Layer 7 of a small transformer language model trained on English Wikipedia (12 layers, counted from 0, width 96).
A neuron's activation on a vector x is GELU(weights . x + bias), where the dot is the dot product.

Input weights of the MLP neurons that the questions are about. A number n stands for (n - 128) times 0.0048.
n130 (bias -0.114): 107, 130, 148, 115, 84, 180, 145, 77, 184, 190, 105, 137, 145, 100, 137, 142, 162, 143, 186, 92, 132, 146, 129, 129, 170, 99, 112, 162, 118, 75, 108, 90, 204, 169, 72, 105, 152, 139, 135, 95, 112, 136, 132, 141, 105, 109, 154, 139, 166, 108, 125, 113, 139, 137, 108, 143, 147, 137, 200, 154, 175, 104, 157, 52, 109, 135, 169, 104, 75, 102, 116, 53, 144, 138, 68, 145, 115, 92, 120, 125, 148, 159, 67, 117, 114, 152, 184, 132, 90, 45, 108, 179, 122, 150, 119, 157
n137 (bias -0.108): 74, 105, 127, 171, 109, 89, 151, 98, 73, 168, 144, 126, 84, 145, 62, 185, 110, 150, 156, 136, 110, 130, 129, 117, 141, 138, 80, 147, 90, 143, 153, 219, 95, 127, 204, 68, 193, 185, 194, 125, 127, 126, 126, 197, 157, 117, 238, 93, 75, 117, 183, 141, 123, 105, 188, 82, 166, 101, 104, 113, 120, 126, 161, 131, 164, 131, 108, 108, 102, 89, 145, 137, 94, 93, 85, 121, 150, 136, 155, 134, 125, 132, 152, 174, 120, 122, 136, 115, 123, 96, 117, 82, 43, 69, 109, 64
n315 (bias -0.089): 120, 104, 115, 107, 88, 131, 90, 188, 181, 98, 102, 198, 130, 154, 144, 102, 146, 162, 115, 165, 109, 67, 127, 82, 156, 108, 114, 149, 147, 144, 132, 116, 121, 142, 186, 118, 181, 98, 124, 160, 112, 133, 153, 58, 64, 66, 152, 137, 177, 56, 183, 118, 97, 110, 170, 122, 109, 114, 139, 106, 117, 121, 177, 84, 113, 107, 86, 28, 113, 104, 132, 105, 164, 172, 113, 98, 104, 173, 134, 130, 182, 80, 154, 129, 176, 175, 182, 157, 110, 161, 155, 141, 136, 78, 169, 135
n331 (bias -0.093): 123, 174, 133, 121, 81, 156, 89, 161, 135, 120, 140, 120, 152, 115, 132, 159, 152, 187, 99, 107, 77, 134, 160, 130, 106, 133, 207, 138, 83, 116, 144, 155, 111, 120, 180, 81, 97, 139, 118, 86, 163, 150, 80, 166, 84, 103, 78, 105, 169, 103, 151, 153, 77, 156, 89, 81, 161, 107, 95, 131, 138, 103, 115, 192, 125, 132, 94, 88, 79, 97, 89, 99, 215, 185, 122, 172, 154, 162, 188, 116, 92, 90, 89, 170, 194, 106, 198, 139, 160, 139, 84, 166, 155, 107, 133, 134
n339 (bias -0.219): 163, 126, 75, 125, 146, 78, 128, 8, 117, 166, 129, 99, 205, 201, 72, 141, 80, 78, 129, 131, 135, 153, 81, 98, 123, 149, 79, 143, 120, 143, 130, 143, 179, 85, 181, 141, 203, 122, 73, 162, 132, 151, 88, 101, 95, 99, 83, 207, 109, 166, 132, 95, 146, 98, 95, 137, 96, 180, 154, 122, 105, 150, 177, 87, 161, 115, 101, 165, 107, 91, 146, 178, 166, 113, 133, 57, 96, 132, 124, 107, 83, 110, 81, 160, 205, 188, 217, 120, 142, 119, 98, 164, 99, 141, 154, 168

Each question shows a token from some text and the vector x that enters the MLP there. A number n stands for (n - 128) times 0.054.

" ": 153, 120, 112, 148, 164, 127, 172, 109, 176, 116, 73, 134, 124, 110, 112, 90, 143, 124, 146, 172, 123, 126, 144, 152, 138, 135, 126, 105, 165, 123, 116, 130, 151, 193, 153, 132, 153, 110, 99, 147, 167, 108, 106, 116, 143, 122, 144, 144, 130, 100, 74, 127, 112, 114, 144, 154, 137, 87, 156, 90, 129, 164, 93, 125, 166, 131, 84, 142, 81, 147, 153, 69, 83, 117, 119, 95, 129, 109, 150, 136, 121, 110, 138, 122, 123, 131, 117, 139, 141, 92, 135, 111, 137, 145, 140, 134
Which two neurons fire most, strongest first? n130, n315

"x": 109, 116, 114, 169, 174, 124, 229, 82, 152, 132, 144, 104, 124, 142, 166, 102, 136, 146, 132, 128, 133, 109, 145, 125, 116, 138, 118, 122, 135, 88, 128, 168, 122, 99, 140, 158, 97, 150, 95, 146, 156, 143, 137, 148, 85, 129, 138, 124, 118, 93, 124, 156, 137, 122, 142, 126, 149, 112, 105, 97, 100, 153, 143, 156, 122, 107, 139, 140, 102, 125, 130, 96, 124, 142, 131, 122, 123, 112, 106, 54, 140, 115, 144, 107, 136, 111, 125, 113, 125, 127, 129, 115, 147, 123, 156, 144
Which two neurons fire most, strongest first? n137, n339

" also": 121, 112, 106, 151, 168, 118, 209, 73, 154, 103, 105, 150, 130, 121, 134, 125, 133, 172, 138, 127, 144, 88, 146, 136, 106, 149, 173, 157, 148, 75, 98, 153, 101, 151, 142, 126, 87, 159, 96, 147, 173, 139, 150, 110, 93, 120, 131, 147, 129, 88, 157, 136, 118, 113, 155, 138, 116, 108, 133, 116, 111, 121, 120, 99, 144, 133, 119, 125, 130, 125, 129, 128, 88, 153, 131, 155, 133, 126, 109, 80, 122, 142, 107, 106, 121, 87, 139, 109, 124, 119, 124, 148, 157, 131, 136, 141
The three highest activations, in order: n130, n315, n331

" D": 144, 90, 120, 207, 166, 133, 156, 93, 120, 157, 128, 124, 141, 144, 154, 154, 144, 92, 102, 99, 119, 115, 120, 119, 137, 118, 149, 93, 172, 123, 102, 117, 127, 145, 125, 136, 100, 133, 124, 163, 137, 137, 131, 102, 128, 116, 137, 124, 119, 135, 154, 113, 151, 134, 153, 122, 85, 128, 132, 103, 147, 121, 94, 137, 146, 82, 106, 173, 112, 162, 112, 138, 90, 134, 165, 167, 116, 115, 132, 56, 130, 133, 149, 108, 134, 132, 115, 86, 102, 172, 114, 147, 97, 151, 133, 126
Which of these neurons fires most? n339

" |": 151, 89, 130, 122, 142, 145, 208, 101, 124, 144, 82, 95, 109, 128, 137, 130, 138, 137, 126, 145, 118, 142, 147, 123, 125, 145, 166, 113, 193, 81, 104, 150, 147, 159, 103, 146, 140, 151, 109, 122, 161, 115, 117, 130, 132, 97, 135, 126, 108, 116, 113, 150, 148, 97, 170, 79, 162, 96, 161, 126, 88, 138, 97, 157, 138, 120, 109, 136, 111, 139, 159, 78, 133, 124, 137, 154, 117, 86, 147, 127, 128, 109, 133, 112, 119, 139, 124, 126, 114, 110, 141, 147, 107, 125, 118, 106
Which two neurons fire most, strongest first? n130, n137

" as": 128, 124, 126, 142, 145, 92, 229, 127, 148, 107, 99, 162, 137, 93, 137, 110, 130, 146, 125, 141, 146, 104, 168, 130, 102, 131, 143, 118, 149, 98, 76, 135, 115, 128, 126, 113, 121, 152, 139, 135, 177, 139, 110, 136, 118, 138, 132, 128, 140, 87, 117, 162, 131, 75, 135, 146, 173, 130, 140, 116, 112, 110, 93, 117, 143, 143, 131, 109, 97, 142, 114, 89, 138, 129, 119, 145, 122, 88, 134, 101, 110, 128, 141, 120, 115, 136, 115, 112, 141, 108, 176, 149, 176, 135, 115, 114
The most active neuron and its activation: n130, at about 1.8

" official": 139, 118, 165, 122, 139, 128, 199, 168, 165, 136, 131, 147, 119, 135, 171, 133, 150, 146, 109, 134, 120, 129, 158, 133, 121, 119, 181, 98, 129, 105, 144, 134, 98, 130, 126, 107, 119, 179, 113, 109, 146, 120, 96, 130, 113, 108, 127, 109, 132, 108, 83, 153, 127, 78, 155, 118, 142, 110, 122, 136, 110, 154, 83, 112, 143, 96, 111, 133, 141, 153, 134, 156, 110, 113, 137, 146, 107, 114, 131, 54, 161, 101, 106, 122, 135, 116, 129, 85, 143, 125, 160, 148, 134, 125, 107, 110
Which of these neurons fires most? n331

";": 104, 101, 170, 180, 104, 128, 169, 85, 145, 144, 130, 148, 122, 101, 146, 114, 167, 116, 130, 143, 97, 134, 132, 82, 111, 132, 155, 136, 133, 99, 111, 102, 140, 175, 104, 149, 130, 161, 129, 132, 118, 132, 150, 110, 170, 121, 125, 162, 106, 117, 127, 173, 113, 126, 111, 141, 100, 79, 132, 113, 111, 157, 81, 139, 127, 80, 158, 162, 111, 120, 174, 152, 104, 141, 141, 122, 147, 98, 130, 113, 143, 132, 150, 105, 110, 130, 108, 105, 136, 139, 95, 140, 85, 156, 104, 145
The most active neuron and its activation: n130, at about 1.4

"ent": 130, 146, 150, 146, 116, 113, 180, 116, 153, 138, 122, 94, 142, 152, 141, 105, 134, 131, 145, 107, 147, 128, 141, 118, 137, 163, 153, 124, 135, 105, 79, 113, 127, 133, 145, 119, 137, 151, 145, 123, 169, 102, 133, 157, 90, 100, 117, 118, 94, 105, 108, 175, 145, 91, 136, 132, 136, 133, 102, 143, 70, 126, 93, 157, 142, 95, 133, 194, 130, 125, 120, 145, 115, 124, 181, 96, 104, 110, 120, 67, 114, 99, 152, 104, 115, 127, 120, 119, 174, 147, 165, 134, 132, 116, 130, 116
Which of these neurons fires most? n339

" |\n": 123, 152, 156, 137, 100, 133, 183, 71, 132, 129, 112, 131, 107, 82, 125, 120, 157, 131, 124, 156, 129, 149, 171, 113, 110, 126, 158, 83, 129, 97, 117, 136, 139, 154, 151, 129, 145, 111, 195, 129, 132, 128, 105, 152, 124, 123, 103, 157, 142, 90, 102, 165, 140, 143, 139, 127, 155, 116, 154, 124, 96, 158, 93, 91, 155, 97, 125, 153, 122, 140, 142, 129, 98, 148, 157, 137, 120, 79, 126, 112, 114, 120, 141, 80, 86, 109, 169, 117, 150, 151, 125, 120, 101, 133, 105, 128
The most active neuron and its activation: n130, at about 1.8